Layer 5 of a small transformer language model trained on English Wikipedia (10 layers, counted from 0, width 128).
A neuron's activation on a vector x is GELU(gate . x) times (in . x), where the dot is the dot product.

Input weights of the MLP neurons that the questions are about. A number n stands for n times 0.0033.
n7 gate: 14 26 -31 -25 -48 -7 21 20 22 -20 -10 11 -15 20 16 2 2 -39 34 -25 51 34 9 37 -23 -19 9 -2 9 15 4 -34 14 -33 -28 32 5 -29 -15 -5 -2 -4 -10 -27 6 18 1 -80 -36 -9 7 10 -45 -29 -15 -27 -42 20 5 18 13 4 -44 29 10 -9 26 -32 34 66 12 40 -2 -11 17 -18 20 -27 18 9 -1 21 2 13 5 30 12 -12 35 11 -29 -64 -76 -35 -54 -28 46 31 -29 -49 -5 -37 -3 -2 11 1 62 -23 -19 -10 7 -13 30 -40 29 0 6 -13 -4 -12 -2 -12 -15 36 8 44 -17 -10
n8 gate: 5 18 -3 1 50 -21 -38 10 20 14 -7 -7 -30 7 -6 -12 -48 -8 28 -13 -42 72 -5 32 -12 22 -23 -17 -1 9 -33 14 51 17 14 -6 -29 9 -24 -6 -11 -9 -14 -17 -25 32 53 -15 20 42 -29 -10 -16 -20 26 -12 26 41 -19 22 37 -6 5 -27 27 17 -16 11 18 -29 30 8 -24 9 -47 1 -30 -4 -16 48 7 9 -36 35 -32 29 30 -12 1 24 15 -11 5 -14 -38 27 -38 20 -19 31 19 4 8 -14 18 -30 -11 -13 -27 -31 25 -14 -26 13 40 1 -40 39 6 -18 -5 2 17 -13 19 -9 -4 -9
n22 gate: -13 -56 -18 9 13 5 43 22 -27 12 -55 32 -1 2 22 -36 14 -57 14 11 -16 42 36 50 -5 11 10 42 9 -36 15 32 -55 -11 32 29 13 4 -9 8 1 13 -26 -21 -21 2 4 -2 -7 -14 -17 17 5 -14 -18 -63 1 -18 42 -18 53 -3 -12 -5 -37 -7 6 14 -27 29 30 -6 -18 16 2 23 -4 4 -9 -14 -3 39 -12 3 -32 10 -7 -38 43 -4 1 -35 -43 -27 5 42 29 -2 -18 4 8 15 -16 21 -13 -22 3 7 -25 -11 7 -44 27 13 33 -11 -53 -8 21 -5 -28 9 23 19 -32 -40 61 7
n32 gate: -5 -7 81 -7 -6 19 -38 -38 -26 -41 -23 -25 15 19 -1 -4 3 5 1 26 4 -38 -27 -24 -22 40 -6 23 -8 -4 21 -30 -11 -12 -2 -10 24 -45 -24 -8 -17 -49 -15 38 -4 -22 -37 -5 39 -22 -11 -10 14 4 17 -9 -17 -19 -25 -5 -26 -33 -9 -22 -34 -8 -58 18 27 10 38 -14 -26 -7 -30 -1 10 -13 -54 47 14 28 17 24 -5 -53 -4 -7 5 -18 38 22 6 5 5 -19 -14 2 -16 33 -1 3 28 -1 1 -26 48 -11 -24 -34 -32 48 -9 -26 3 22 -32 -1 6 -4 -3 -23 -20 15 23 16 1 2
n71 gate: -37 -30 7 -17 -12 31 -10 38 -8 24 -17 -32 -28 -10 -4 35 2 7 -14 11 19 -10 -15 15 -31 -15 -10 -33 -39 19 1 -10 -33 14 -16 -33 7 -37 -61 7 -19 -21 34 -85 27 -9 59 -18 4 14 10 -4 -34 -38 1 -22 1 31 -41 -25 26 7 15 16 17 35 -41 7 -14 -16 -34 15 26 14 -20 -9 -15 -32 23 11 10 14 2 -17 16 -40 30 8 43 -1 -20 46 -8 -19 -14 4 21 14 15 -4 18 -10 -17 18 -2 -17 -14 17 -35 30 10 -17 5 22 24 -23 -1 16 -7 -42 -35 45 -21 25 -2 4 -22 18
n78 gate: -18 17 17 19 -12 -30 -6 30 -26 -52 -31 -10 -24 -15 8 14 -16 -20 11 17 51 10 -4 -29 15 -46 -42 24 30 -8 -11 8 -26 -12 -14 36 25 -44 5 -32 11 43 9 17 -30 36 -8 -17 58 4 40 17 -56 -5 16 12 28 -25 21 -25 17 -19 -27 -34 -34 2 54 9 -47 2 29 1 -39 5 -17 18 39 -24 -4 -50 -6 -31 39 -36 0 -27 7 -40 -21 24 16 21 -22 -28 0 -31 5 -31 1 6 -23 2 11 -19 -31 19 -38 12 -14 36 -27 -30 -49 11 -36 -43 -44 -1 15 -43 9 41 3 6 11 9 3 17
n131 gate: 9 57 -20 -3 -4 -7 -48 -13 -1 6 0 -33 -4 36 -11 16 -29 -31 -15 55 -7 -13 4 -1 -5 -10 50 9 16 -16 -24 1 6 -4 19 32 1 -1 3 -17 8 26 1 -22 -9 -40 2 40 5 23 1 10 5 7 -1 -75 32 -34 -30 22 45 9 1 -33 -25 21 -3 6 -21 -33 -1 32 42 -6 -32 -3 -26 15 -1 8 20 53 2 54 28 0 27 -18 -10 17 10 -10 37 -55 -63 -7 -40 35 4 9 12 6 -22 28 18 -12 -14 48 -13 -19 8 -8 -36 -44 34 9 -15 -11 14 21 -3 13 -12 -15 -3 -6 14 -16
n167 gate: -1 -7 1 6 -48 29 -18 9 -22 -24 -7 -1 -30 -18 18 15 6 -40 -1 37 16 -11 -3 21 -7 2 35 8 -16 2 -1 10 50 59 15 42 -24 -23 -28 -3 -10 2 -50 19 -3 -51 11 22 -35 8 14 -5 -45 51 47 19 -7 16 -6 -35 17 30 7 14 -1 71 -5 -19 10 65 -21 -3 -6 1 -50 13 27 -5 8 -5 61 10 4 -7 7 17 20 -5 -18 40 -5 20 19 -16 44 22 -12 -12 42 -14 -9 2 24 -15 3 9 -18 4 -32 -36 8 17 6 -18 0 -34 -32 16 16 5 -54 52 15 33 -2 -34 -8 12
n176 gate: 9 9 20 20 -51 -4 -75 -8 -12 -10 -13 -1 7 -11 12 42 13 -14 -32 -39 -21 -13 11 14 0 -54 14 -4 3 5 11 4 14 22 -21 -1 -14 18 -40 -7 51 17 10 -4 -30 13 -1 8 -34 44 11 -11 -12 -12 18 12 -11 6 -17 7 33 1 -41 -58 -15 -4 23 4 20 -41 8 11 -36 -10 -9 26 -43 5 -57 69 6 11 -13 -14 30 11 15 39 -5 38 13 -1 28 -41 -19 -34 -23 -2 4 -22 -26 -17 -12 7 4 -20 -22 4 -20 -48 -26 14 -23 25 -3 -39 -1 -15 14 44 19 24 58 -34 38 -4 28 -34
n186 gate: -6 3 31 10 5 2 -23 42 -14 21 -4 -18 -42 -13 -10 27 -59 -11 36 18 -13 -52 7 19 45 -19 25 -23 12 35 -8 -32 24 19 67 -8 16 15 6 19 50 5 -17 16 0 21 13 -31 21 -28 5 -16 59 -27 -7 -29 0 -9 6 -20 1 10 1 41 -31 15 -25 -15 -4 -35 16 -69 -10 -11 17 12 18 -5 -40 27 21 -29 -6 -37 -10 -40 42 -4 -16 -28 -31 -12 -17 -31 -10 10 68 27 -31 -58 -5 -57 15 -7 -36 -8 -10 -4 -49 -11 -16 -4 24 2 14 6 3 2 43 -2 1 -22 -14 -28 40 18 23 16
n194 gate: -14 -17 -30 -17 37 -10 13 14 29 25 -12 25 19 -32 -45 -27 -24 12 23 22 6 1 4 -15 41 -8 -16 41 50 32 12 -3 15 -15 0 -15 -16 -30 -9 -36 36 61 4 33 -58 -13 -1 15 -10 13 -30 -15 -20 19 -8 -8 -21 2 3 -35 3 3 -26 -2 0 -45 16 -22 -3 -16 -25 -8 -32 14 21 1 -9 58 -21 57 -14 -9 67 -50 18 52 -54 34 -14 -25 20 13 30 7 29 -37 -20 -22 8 17 -18 7 -23 1 -18 12 -25 42 38 15 -5 -24 -9 -10 25 -32 -14 -32 10 29 4 20 33 45 14 20 -9 -16
n7 in: 12 3 -1 66 7 25 15 43 -42 18 -22 21 30 -48 33 -25 8 -18 -31 -32 -27 2 -8 6 2 12 -5 -9 -16 4 24 21 -40 -2 60 -18 -78 -49 14 -22 -1 -2 -9 14 -6 -14 25 2 -21 -14 -47 17 -13 12 -44 33 10 -24 5 20 30 39 -16 28 23 -21 13 -15 3 -2 5 11 21 -40 -5 38 -4 14 -7 -7 0 -40 -35 19 -26 33 -39 -25 36 -11 -67 -15 -10 34 -10 -21 -37 -22 -45 2 -33 -19 1 28 -9 42 -46 28 16 -1 14 34 -10 32 50 -32 -2 -44 23 41 -25 -18 10 -2 4 -4 -29 -5
n8 in: 15 23 21 -46 38 -9 -23 7 9 -34 8 -13 14 14 1 -25 67 -4 2 -7 -1 2 18 -35 23 -2 -7 -10 43 13 -9 -34 -9 6 8 -4 49 -23 22 2 2 56 0 34 44 17 8 6 -27 -20 20 -27 -11 27 18 -30 -24 -33 28 8 3 14 -5 21 27 19 -73 31 -36 2 -8 -63 -39 -36 25 -18 -9 0 -13 43 1 -48 7 -25 31 -20 -8 -6 -7 9 4 -24 19 3 -15 -32 7 17 -3 -34 24 23 -43 -26 1 34 -7 24 35 -13 0 -12 -7 -8 2 -55 27 -35 31 4 -39 34 -12 2 52 -5 -36 -5
n22 in: 14 -12 29 -27 -1 -4 -12 -13 41 -8 41 22 -59 -8 -4 -8 7 8 2 22 1 -11 -34 -15 3 16 -21 -11 -50 -34 3 12 -4 46 -12 -43 -27 29 52 8 17 32 22 -7 25 -19 -45 -30 -20 4 -38 18 31 -49 11 25 -16 -18 -33 -14 17 -32 15 -9 13 26 -14 -8 -18 -21 -7 -36 38 -19 -54 0 16 -17 5 0 -23 -22 -7 10 -58 -21 22 13 -34 -1 -16 20 12 -4 -11 7 -69 21 -39 11 -28 -58 10 -4 25 -6 -18 3 -3 14 -12 3 -15 -10 -17 -42 16 26 -22 -25 -24 -50 30 49 -10 2 -38 -9
n32 in: -43 12 -8 -16 -69 10 22 35 16 13 -41 -8 3 -2 0 35 -19 23 -51 3 23 -13 2 3 -10 37 -43 -39 27 27 -23 -4 12 -2 8 17 1 -4 52 -5 -15 -3 4 -44 14 -44 -20 -1 42 2 -57 -3 41 -19 44 -5 -20 13 -40 26 -27 16 1 21 2 20 21 44 -12 53 4 5 -25 -23 -23 -55 -29 30 3 -3 -11 6 23 47 -10 3 18 -10 -21 -8 3 -12 5 6 16 44 -35 18 33 63 4 -20 18 18 -13 0 0 35 -6 7 64 -9 -31 -28 23 -5 -8 2 14 -24 26 -26 -50 -27 34 -14 40 19
n71 in: -11 -13 -31 5 19 4 56 -13 47 -23 -31 7 -6 -18 10 3 -7 -13 -36 41 19 -22 27 3 -9 53 -11 19 24 11 32 -3 -68 46 -22 4 92 14 -22 -10 31 -20 14 67 -7 7 55 16 21 23 -18 -4 -18 -22 -6 -4 -31 -49 42 18 13 -17 -5 -15 -64 5 -31 -17 17 -9 9 8 71 -7 -20 30 -6 -5 -10 14 -15 -18 18 20 -18 2 -42 0 8 -15 10 31 7 47 18 -8 8 1 -23 40 32 -7 -19 29 9 32 21 93 -57 -20 35 17 -25 -23 -1 26 -23 -41 8 -10 -44 -36 -27 10 26 -7 8 -33
n78 in: -25 11 -5 44 -28 4 63 14 -24 22 13 -27 26 0 -21 -20 4 33 24 27 9 -38 6 -5 17 28 -28 6 9 9 8 20 -24 19 27 35 -41 -16 3 -24 -19 -11 3 -2 -13 1 10 4 -56 -5 -44 -16 -17 -20 28 -4 -9 14 10 2 -7 -68 4 -6 -15 -29 42 1 17 15 -54 -15 -7 10 11 -19 27 31 -36 38 -53 5 5 9 18 -5 9 42 50 -16 7 10 12 14 32 15 18 3 -7 -2 20 8 43 -5 31 11 18 -6 33 -10 -21 15 0 16 1 -1 18 8 -21 -38 -63 -64 9 0 3 32 -2 8
n131 in: 5 2 41 12 29 -21 20 15 -16 -15 19 44 45 23 -1 27 8 21 -33 -12 9 -27 -23 7 -11 -34 40 24 -8 -40 52 17 -2 -19 -62 -56 -20 -19 1 58 -26 18 -4 23 24 19 -9 20 -5 39 -5 -15 46 -43 -38 24 20 -17 35 -5 -10 -3 34 -1 -44 6 12 -13 15 -4 -18 -23 13 -17 7 1 13 -35 28 -7 -4 -13 14 -23 30 -13 -10 -10 -2 -1 9 10 -22 -4 4 -19 -29 26 31 8 -11 8 -30 -2 -16 17 -8 11 -11 -1 9 49 16 11 9 0 38 23 -45 -7 -37 -11 29 25 -93 42 -36 53
n167 in: -7 -4 5 -19 -76 -40 -16 -42 -56 -17 -20 -2 56 18 8 -38 -29 23 -2 48 -7 -9 19 -41 -20 -1 2 33 29 -35 9 -26 -11 -13 32 -11 19 -31 -34 -27 -6 -1 -4 -7 4 47 -7 -17 -26 23 25 26 11 5 35 11 8 28 19 6 -6 41 -35 17 -23 -9 24 13 29 -3 12 -17 38 -10 -7 27 1 2 3 -17 -15 -11 29 -9 15 -42 6 -31 20 52 4 -15 47 -35 -1 1 -15 2 -21 1 0 15 37 -28 57 10 30 -13 -21 3 22 -2 6 -24 18 8 7 -38 -9 24 -46 -22 42 0 -3 -22 -7 -58
n176 in: 9 -13 13 -23 -7 18 20 -5 -29 -25 -14 -19 2 -14 -3 21 1 -9 -10 6 -10 -5 25 -13 0 -19 1 -4 13 24 19 19 7 -10 -44 1 20 -25 -43 22 10 -23 -18 -2 -11 4 -41 25 2 49 -22 17 -43 26 7 -10 0 10 -23 12 -5 4 -29 26 -51 -43 7 29 -18 -50 20 47 -17 16 69 -17 -34 25 -27 -22 5 32 -76 1 -1 -48 -10 -30 -25 14 -11 -1 -17 16 -39 -4 -34 -21 -5 -7 13 -31 -67 -1 18 -24 -3 -44 -29 7 -3 17 2 70 -10 -2 4 -15 -24 -22 15 33 14 16 -30 -11 12 31
n186 in: 36 18 23 -24 17 15 34 8 46 -22 18 2 -32 1 -7 4 23 19 -13 22 -21 11 -41 -1 -9 10 -9 -50 -9 16 -44 -23 17 -2 31 3 1 -8 12 -39 -32 -88 3 5 8 -18 7 43 -53 -12 -19 -19 -48 -43 -4 -24 -12 -13 -42 20 -21 -27 -26 38 1 21 -7 -11 24 5 -21 25 1 -5 -3 -14 24 4 -16 0 -11 -13 -7 35 -41 69 13 51 18 25 35 -31 -6 22 22 -1 23 20 -37 5 5 7 32 20 -31 18 -24 -20 -9 -1 34 -31 46 -26 -8 22 -7 13 -29 46 -8 14 16 -9 7 42 -43 19
n194 in: 18 33 -11 -25 1 -10 -15 12 -29 -40 32 -12 -16 13 8 -6 16 1 37 7 12 -11 16 20 11 -30 -44 -39 13 -4 -30 28 56 2 50 -20 -20 12 14 58 22 -45 31 23 2 -21 13 20 18 -34 -6 -35 -35 1 -19 21 10 -30 -7 -26 16 1 17 1 28 15 -13 -9 21 46 52 42 -15 -20 -6 16 -10 13 -36 32 19 16 -3 -14 14 4 19 -19 19 9 0 -45 -12 18 -18 7 -24 7 63 -29 -4 -16 -11 -13 10 -5 1 -10 -29 -1 -4 -5 -31 -20 -15 -9 -15 -20 64 43 -25 16 -4 2 31 -15 9 -25

Each question shows a token from some text and the vector x that enters the MLP there. A number n stands for n times 0.056.

" c": -21 -7 -4 -15 12 49 6 10 21 22 13 -15 -17 2 -22 16 18 26 -7 -5 -8 -8 -8 16 16 -32 8 23 -8 22 -21 5 8 -6 35 29 12 -27 30 -30 -17 -4 -15 -25 -17 -2 1 1 -34 13 -12 29 23 -17 -7 1 -1 -1 2 1 3 20 53 -6 16 -16 -3 -1 -8 16 -3 13 -5 11 -19 -13 -18 -18 -1 -7 4 10 -4 -1 3 9 -24 -1 33 -29 3 -55 -15 -13 -2 -4 4 -30 -12 8 2 12 -30 -2 -21 2 0 -3 -5 1 -15 -23 1 7 1 4 -5 -28 -43 22 -8 4 -2 4 -37 8 20 -22
The neuron with the highest activation: n7

",": -18 -9 -1 12 19 11 17 -24 31 3 -4 -12 -13 12 3 -10 -10 3 -5 -3 7 9 -10 9 9 -6 1 2 -6 -2 14 11 12 4 -15 -11 -19 19 -6 39 -2 9 12 -7 11 -8 -8 2 -14 -5 -20 44 -30 3 -21 9 -26 6 5 18 -46 42 -15 10 23 16 -4 -21 -5 19 1 -14 14 8 0 0 -5 -18 -9 -15 -4 6 2 -8 15 -17 29 -4 -4 -40 13 0 -1 -24 -1 -3 -1 -2 2 18 -16 -21 -6 -1 -16 0 17 -13 -2 12 -11 -7 -7 5 -1 0 -4 -43 -17 -4 -6 13 -32 6 2 -30 -7 2
Which three neurons fire most, strongest first? n78, n186, n8

" pro": -21 -5 -13 -7 17 5 14 -4 3 4 46 -29 2 -2 1 18 9 9 -12 -7 5 -5 28 -12 -11 12 -29 -23 18 28 13 -6 40 6 -4 35 16 -5 13 17 0 -2 -33 -3 5 1 19 1 4 -8 -8 29 51 -49 -20 -35 -40 -7 -3 -4 -4 15 43 12 -1 -6 -7 -3 7 71 -14 -6 2 9 11 -4 -11 12 30 -8 5 11 1 -6 -8 19 10 -7 0 -21 14 -36 -1 -4 4 -13 42 15 -21 -7 -1 18 0 -7 15 -22 17 -3 -24 17 -10 2 12 -19 -6 12 4 -4 13 -1 -19 -21 1 17 10 24 7 3
The most active neuron and its activation: n186, at about 1.7

"o": 5 -4 -6 5 2 -1 29 32 32 -4 -7 -12 0 -2 2 -24 -6 5 -23 -4 -5 -21 -3 -4 -32 -5 13 -10 -5 -21 -1 -5 9 -7 7 34 21 31 15 3 18 -24 7 2 26 -21 3 -12 -59 -11 -26 34 5 -32 11 32 17 1 16 4 -1 -26 -7 -23 -12 44 0 -8 9 -8 -4 25 8 -26 4 -8 13 17 -24 -10 23 -5 -17 -1 -5 0 -20 -19 26 -17 15 -6 19 12 7 3 9 -3 6 -9 33 -6 16 -17 16 -8 -4 -11 -21 -13 0 -13 -30 -25 -19 -14 18 5 -6 -19 -21 -14 -6 -11 -4 -9 18 13
The most active neuron and its activation: n22, at about 0.24

" of": -10 5 -10 4 12 2 -14 -4 23 -13 19 6 -4 -12 6 -16 6 22 24 0 4 -5 -48 -19 2 -34 -8 -7 11 -2 -12 -14 9 3 19 -1 -12 12 13 44 -12 -16 6 -17 -9 -16 -12 -4 25 -34 -17 28 -7 -20 20 -16 -24 -28 -9 9 12 42 -13 17 14 -31 -1 16 31 -1 2 4 -18 22 -6 -10 21 10 -21 -3 -20 -5 -19 16 2 -27 -1 -26 -6 -46 6 -31 -11 5 6 -13 33 20 9 5 30 -6 5 41 -5 6 1 -6 -16 0 -3 5 -12 0 -15 -15 38 -20 -16 -28 -42 -9 9 -10 -4 7 -8 16
The most active neuron and its activation: n186, at about 1.3

"id": 4 -17 -29 -12 1 -15 2 -16 -2 -6 14 8 12 2 -5 -1 -6 23 9 19 -18 14 15 -16 16 15 -6 16 19 25 22 20 -6 -11 1 -13 -9 14 -10 17 16 31 11 24 -23 -22 4 -4 -9 -28 20 30 -39 0 -1 -11 16 6 13 17 23 -33 24 17 32 17 -6 -33 19 -8 -6 3 -18 7 32 11 12 -12 -17 -7 -20 -22 -10 -27 10 -25 -13 10 -21 -20 5 -30 7 -3 16 -5 5 -4 30 -9 7 3 6 -2 23 -6 2 -11 -18 -22 36 25 43 13 24 -23 19 14 -18 19 -21 -8 1 6 -4 -19 -1 -28
Which three neurons fire most, strongest first? n194, n32, n167

"ed": -3 -10 -3 2 -2 27 7 -14 16 -7 22 -8 -1 10 30 -16 -12 7 -18 -6 -16 2 30 -24 9 -24 -6 -9 -17 5 24 12 12 9 20 -2 -8 18 12 12 0 40 11 -23 -15 13 -26 -3 11 0 -12 35 50 22 26 19 -33 -6 5 41 17 46 10 -20 22 12 9 14 -14 16 -7 3 -7 -10 -17 2 -25 6 3 -16 -1 -10 -2 -5 11 -7 9 -7 11 -10 -2 -18 22 3 26 3 0 13 12 -4 32 13 26 -16 -19 -2 31 3 15 33 -17 4 -22 7 -10 9 29 -3 6 7 -7 -11 8 2 -25 -14 12 -7
The neuron with the highest activation: n186

" the": -19 -45 4 11 5 17 -11 5 6 19 -26 10 -5 -9 -7 -32 17 -1 8 -10 15 -4 1 8 14 5 3 4 7 -22 0 -20 -1 16 67 -34 3 12 6 10 10 -11 -17 -17 -18 -6 3 -2 -8 -21 16 34 0 6 -12 -6 12 -19 10 3 14 64 24 13 -10 -11 15 3 15 3 -40 -10 -10 -4 -17 -13 -4 -1 13 2 8 7 0 -6 14 -3 6 26 -10 -17 -5 -7 12 -38 0 23 -19 7 24 -4 11 0 -21 -24 -8 2 -3 -21 -18 11 16 6 -1 23 -13 19 -3 9 21 11 11 -18 20 6 20 -8 -14 10
The neuron with the highest activation: n167

" p": -17 15 -30 21 31 12 -9 -3 19 -4 38 -7 -18 10 -18 21 23 9 28 -3 -12 6 -2 17 11 -3 13 -1 4 -10 -3 3 18 -20 10 20 17 -14 21 -1 -13 -5 -6 15 -12 -3 6 3 -36 14 8 41 0 -52 -18 -5 -11 0 9 23 -22 -15 6 -13 1 0 -9 11 -14 18 -23 1 -1 -5 -39 -5 -13 -1 23 -1 -25 18 3 -3 7 -9 2 -6 44 -15 -7 -1 -8 -16 14 -13 8 -26 -2 -7 6 5 -27 -14 8 -3 -7 -4 8 -7 20 -8 12 1 -4 -6 12 -20 -11 12 -44 21 -8 -7 -6 -8 -1 46
The neuron with the highest activation: n131

"ov": 1 -7 -1 13 -4 -10 21 4 23 12 23 -15 9 3 5 7 -6 25 19 6 -4 6 36 0 60 -4 -6 6 -14 12 12 -15 32 -19 23 19 13 -8 39 -10 13 12 -1 -3 21 0 0 7 1 12 12 29 0 16 -1 8 -36 16 8 21 -38 -26 -8 34 -39 -17 -1 23 3 -17 33 17 3 -20 37 -3 19 19 -12 4 17 31 -23 -9 3 -23 -17 -23 -9 -5 -12 -40 -21 7 -11 -18 33 13 -12 -3 -3 9 -2 42 -9 14 -12 -6 -8 29 4 6 3 -6 27 16 5 -22 -10 4 -11 -14 10 1 -15 22 24 28
The two highest activations, in order: n186, n7

"ist": 9 -3 -3 9 11 -4 -14 -15 -16 -5 27 0 25 -21 -8 -9 8 13 -4 11 -7 2 -4 24 -43 -11 -26 -4 6 -8 14 39 5 -16 -1 -16 -20 42 7 15 -15 3 -18 6 14 3 -10 28 24 -4 -29 38 13 14 -28 19 -2 4 9 19 10 10 -24 19 9 53 -19 -7 -18 -22 -9 2 5 3 3 13 -27 -15 -5 -13 22 15 -3 -4 28 -9 3 -18 1 -19 1 7 13 -6 -12 2 34 2 4 -15 13 -15 19 -25 5 -17 -22 -4 -19 -15 11 3 20 -25 0 -3 8 5 -7 10 8 -27 17 -2 -29 -5 -22 -1
The neuron with the highest activation: n131

"in": 2 14 -18 -11 0 16 -3 -15 -10 33 16 2 -2 -4 3 0 10 -4 -11 18 -4 21 8 15 34 37 11 13 12 1 24 -7 -8 -3 4 -16 -9 27 29 4 -18 1 -16 -21 -20 2 -16 -21 38 -8 7 3 10 -11 -17 74 20 -4 5 6 -26 0 10 16 26 23 16 9 4 9 12 2 21 -7 -9 -1 11 -31 17 5 -9 -9 -11 17 33 32 13 -9 4 -25 -7 -17 -28 9 -24 -15 3 6 -7 24 4 7 2 -19 -5 7 -2 -4 17 60 34 24 0 -34 -19 4 37 44 -25 4 29 -34 -8 -30 0 -38 12 19
The most active neuron and its activation: n8, at about 0.21

" been": -16 -9 -5 -11 0 -7 -15 -7 26 15 -13 6 14 25 11 21 -12 2 7 -9 0 -11 20 4 13 -8 -28 -9 -8 10 6 14 9 9 -15 6 -29 35 0 -1 0 36 16 28 0 -6 12 0 -11 13 -18 32 38 9 25 -6 3 -18 9 23 -21 47 45 -2 38 12 -14 18 -7 28 -24 -6 -3 -23 0 -2 -1 -9 11 -12 10 19 -12 3 -20 11 -17 -16 5 -12 7 3 -2 -25 28 -17 -12 1 1 -5 24 -8 53 -10 2 -5 -16 -5 2 12 -20 -2 -16 27 0 -14 10 -19 15 -5 1 4 13 18 -57 16 7 -4
Which three neurons fire most, strongest first? n186, n71, n176

" loc": -9 -11 -5 21 14 -1 -11 12 18 14 -6 0 9 1 -20 -1 -18 24 -1 0 -16 28 -31 -3 -35 -40 9 -46 28 10 -10 19 13 -8 22 25 -22 20 -19 12 4 -11 -17 16 -18 -27 -2 -2 -26 -19 7 26 40 0 27 -11 -3 -18 13 4 16 10 13 9 27 34 -19 -6 -34 49 -23 -7 -2 0 8 8 -16 -19 -6 -12 -27 -17 -36 -26 7 -3 6 -13 -9 -20 0 -24 -17 12 -33 -2 31 11 13 -35 13 0 -7 0 7 6 -15 -6 -4 -4 16 4 -10 -16 -49 10 15 -11 -3 -21 11 -5 8 4 -8 -28 -3 21
The neuron with the highest activation: n186

"er": -2 -37 -7 10 -4 17 11 -7 -8 16 -8 -13 -9 -14 7 -27 15 22 -3 6 -7 -8 -4 -17 -36 25 -14 -4 -1 21 11 3 26 -4 -5 24 11 27 20 -29 -14 -4 23 6 8 11 -11 30 30 -10 -31 31 -14 11 -4 38 11 -4 5 -2 -3 0 33 5 19 24 12 9 4 27 -16 13 -41 2 -39 -15 14 -40 -23 -10 13 0 6 26 15 -16 17 -9 -3 -19 -10 5 -36 13 17 20 -3 -6 -3 -4 22 15 43 -10 -15 -20 -15 -1 -16 -4 -26 -8 -32 -11 -13 9 17 27 -1 -8 -5 -10 8 -27 9 -24 19 33
The most active neuron and its activation: n32, at about 2.6

"th": 18 -5 2 14 -18 42 -37 21 15 -24 -12 5 31 2 3 -5 17 2 -5 3 -13 32 -9 1 10 0 -4 17 -25 -22 35 0 1 -8 1 -2 -12 -6 29 -22 5 3 -15 -2 5 -4 0 -8 1 -2 12 23 -17 -8 -26 8 29 -7 3 42 44 30 15 -10 13 -7 -23 22 9 -19 -4 10 15 8 -5 -15 -5 -8 -9 -20 11 -11 -4 -6 4 -19 -2 0 -13 -24 4 0 26 7 -17 -36 6 -3 16 13 -3 4 8 -16 3 -1 -52 -2 15 -46 0 -13 -42 -28 -17 -19 -22 -47 -17 -1 7 5 3 -34 13 -19 -11 -2
The most active neuron and its activation: n8, at about 0.34

"ir": 17 -1 -3 -26 -8 2 -3 3 -17 2 3 2 10 -17 12 2 -12 13 -30 -9 -19 48 2 2 -4 10 13 14 26 -9 -4 1 -11 -2 18 21 6 14 14 -14 -23 -6 -7 8 7 7 -10 -1 18 15 -3 26 -32 -13 6 -6 25 -12 5 14 30 47 22 28 -14 9 -15 -14 7 -15 0 20 -9 -8 -9 13 -31 -41 0 -20 0 -20 -18 11 -5 -9 20 -9 -18 1 1 11 9 49 3 -34 -10 -13 -33 6 0 8 19 0 23 -14 -8 1 4 30 -35 -2 33 14 -32 40 17 1 -3 5 -22 34 -28 -16 -5 43 21 -9
The most active neuron and its activation: n32, at about 0.14

"9": -14 -18 -2 -9 2 9 5 6 22 29 -31 1 20 3 -3 -9 -7 -4 5 -15 1 11 -9 3 -21 10 -4 12 -31 -17 -11 -8 16 -6 -8 -21 -32 23 -4 6 6 -5 13 -6 20 7 -9 -5 -10 5 -39 38 55 -25 0 28 -16 6 3 -3 22 16 0 -15 -7 -9 1 14 -6 29 -13 15 7 -18 -11 -7 2 8 9 -21 -20 18 -7 18 -5 3 -3 6 -27 -29 11 29 21 -3 -1 -10 7 -26 9 -4 -5 -13 63 -16 -11 6 11 3 12 10 -7 -30 -2 -20 9 18 28 -12 -21 -3 2 -11 -19 15 3 5 -8 22
The neuron with the highest activation: n8

"8": -10 -25 -4 -10 16 5 8 5 7 18 -13 2 -4 -18 20 -12 -2 5 20 -15 2 12 -28 12 -26 -19 12 7 -8 18 -3 8 10 -9 -24 20 -14 15 8 -2 5 15 6 9 6 -4 -2 9 -3 -2 -28 42 23 -25 21 14 10 13 14 9 41 14 -11 -7 -6 -26 4 -2 -9 12 -11 23 0 -17 -7 -19 8 -4 8 -22 -19 10 -26 29 7 -15 -10 12 -15 -19 1 9 20 -6 -27 3 10 -14 2 -9 -18 -4 53 -29 10 -13 23 2 10 21 5 -29 -6 -21 11 16 21 -3 -21 5 25 -20 -10 11 -20 19 -6 -9
The two highest activations, in order: n194, n71

"ond": 17 -30 -16 -4 -16 -7 -10 1 -42 -3 11 -19 19 -6 17 24 6 11 -3 -9 1 -3 15 12 -15 -3 -10 -10 -14 -6 -4 -13 -11 5 -17 -12 -10 36 2 8 4 8 6 11 -23 -7 -14 4 29 -5 -2 44 8 14 12 22 -2 -12 4 -10 7 10 14 -16 -9 12 -5 -11 2 -24 18 22 0 -1 4 -10 -16 -2 14 -7 13 26 14 -26 -1 -29 5 -9 23 -18 12 2 7 3 -8 -4 -15 0 -47 23 -13 -9 16 -4 12 32 -7 -8 -19 -1 0 -7 13 29 -25 11 -3 24 2 19 -6 -4 -9 -1 14 1 20 -11
The two highest activations, in order: n176, n8

"ack": 22 -3 -17 -2 -9 11 8 -14 -7 9 39 -18 38 18 27 -6 24 16 -18 -3 -13 10 12 -1 29 19 21 15 -7 -21 7 24 -21 0 -3 -6 -16 -16 12 -22 -5 6 12 15 -21 -3 -8 -14 16 -4 43 19 -8 24 -28 -1 -5 -19 -2 47 -16 46 16 7 2 -5 -11 -16 9 -17 -19 6 -1 -15 -7 -31 14 11 18 11 -1 11 -1 -3 1 -30 28 -6 0 10 -5 -17 16 -12 12 -37 -12 7 7 -10 0 9 -31 -26 2 -4 -5 11 34 -10 33 27 1 -6 -15 31 5 4 29 -11 54 -38 5 12 33 24 -4 39
The most active neuron and its activation: n131, at about 0.46

" a": -37 -34 -15 -13 11 29 6 10 7 12 0 -13 -15 -36 -1 11 -11 31 -17 -19 3 -2 7 0 3 -12 -11 15 8 4 22 0 -18 1 23 -7 11 -6 -5 -1 -13 -1 8 1 2 -1 29 -31 -29 -6 5 38 -1 -23 8 11 15 -6 10 -10 -2 39 29 -2 -14 10 15 3 -8 10 -40 29 17 -12 -13 5 6 -31 0 1 6 4 -26 4 -9 -36 6 10 9 -24 -13 -18 13 -4 7 -11 5 27 6 -2 23 0 -1 -6 7 8 -38 -9 -10 5 32 0 5 -1 -1 20 2 -20 0 -20 -36 -6 -23 2 -2 -17 -4 17
The neuron with the highest activation: n71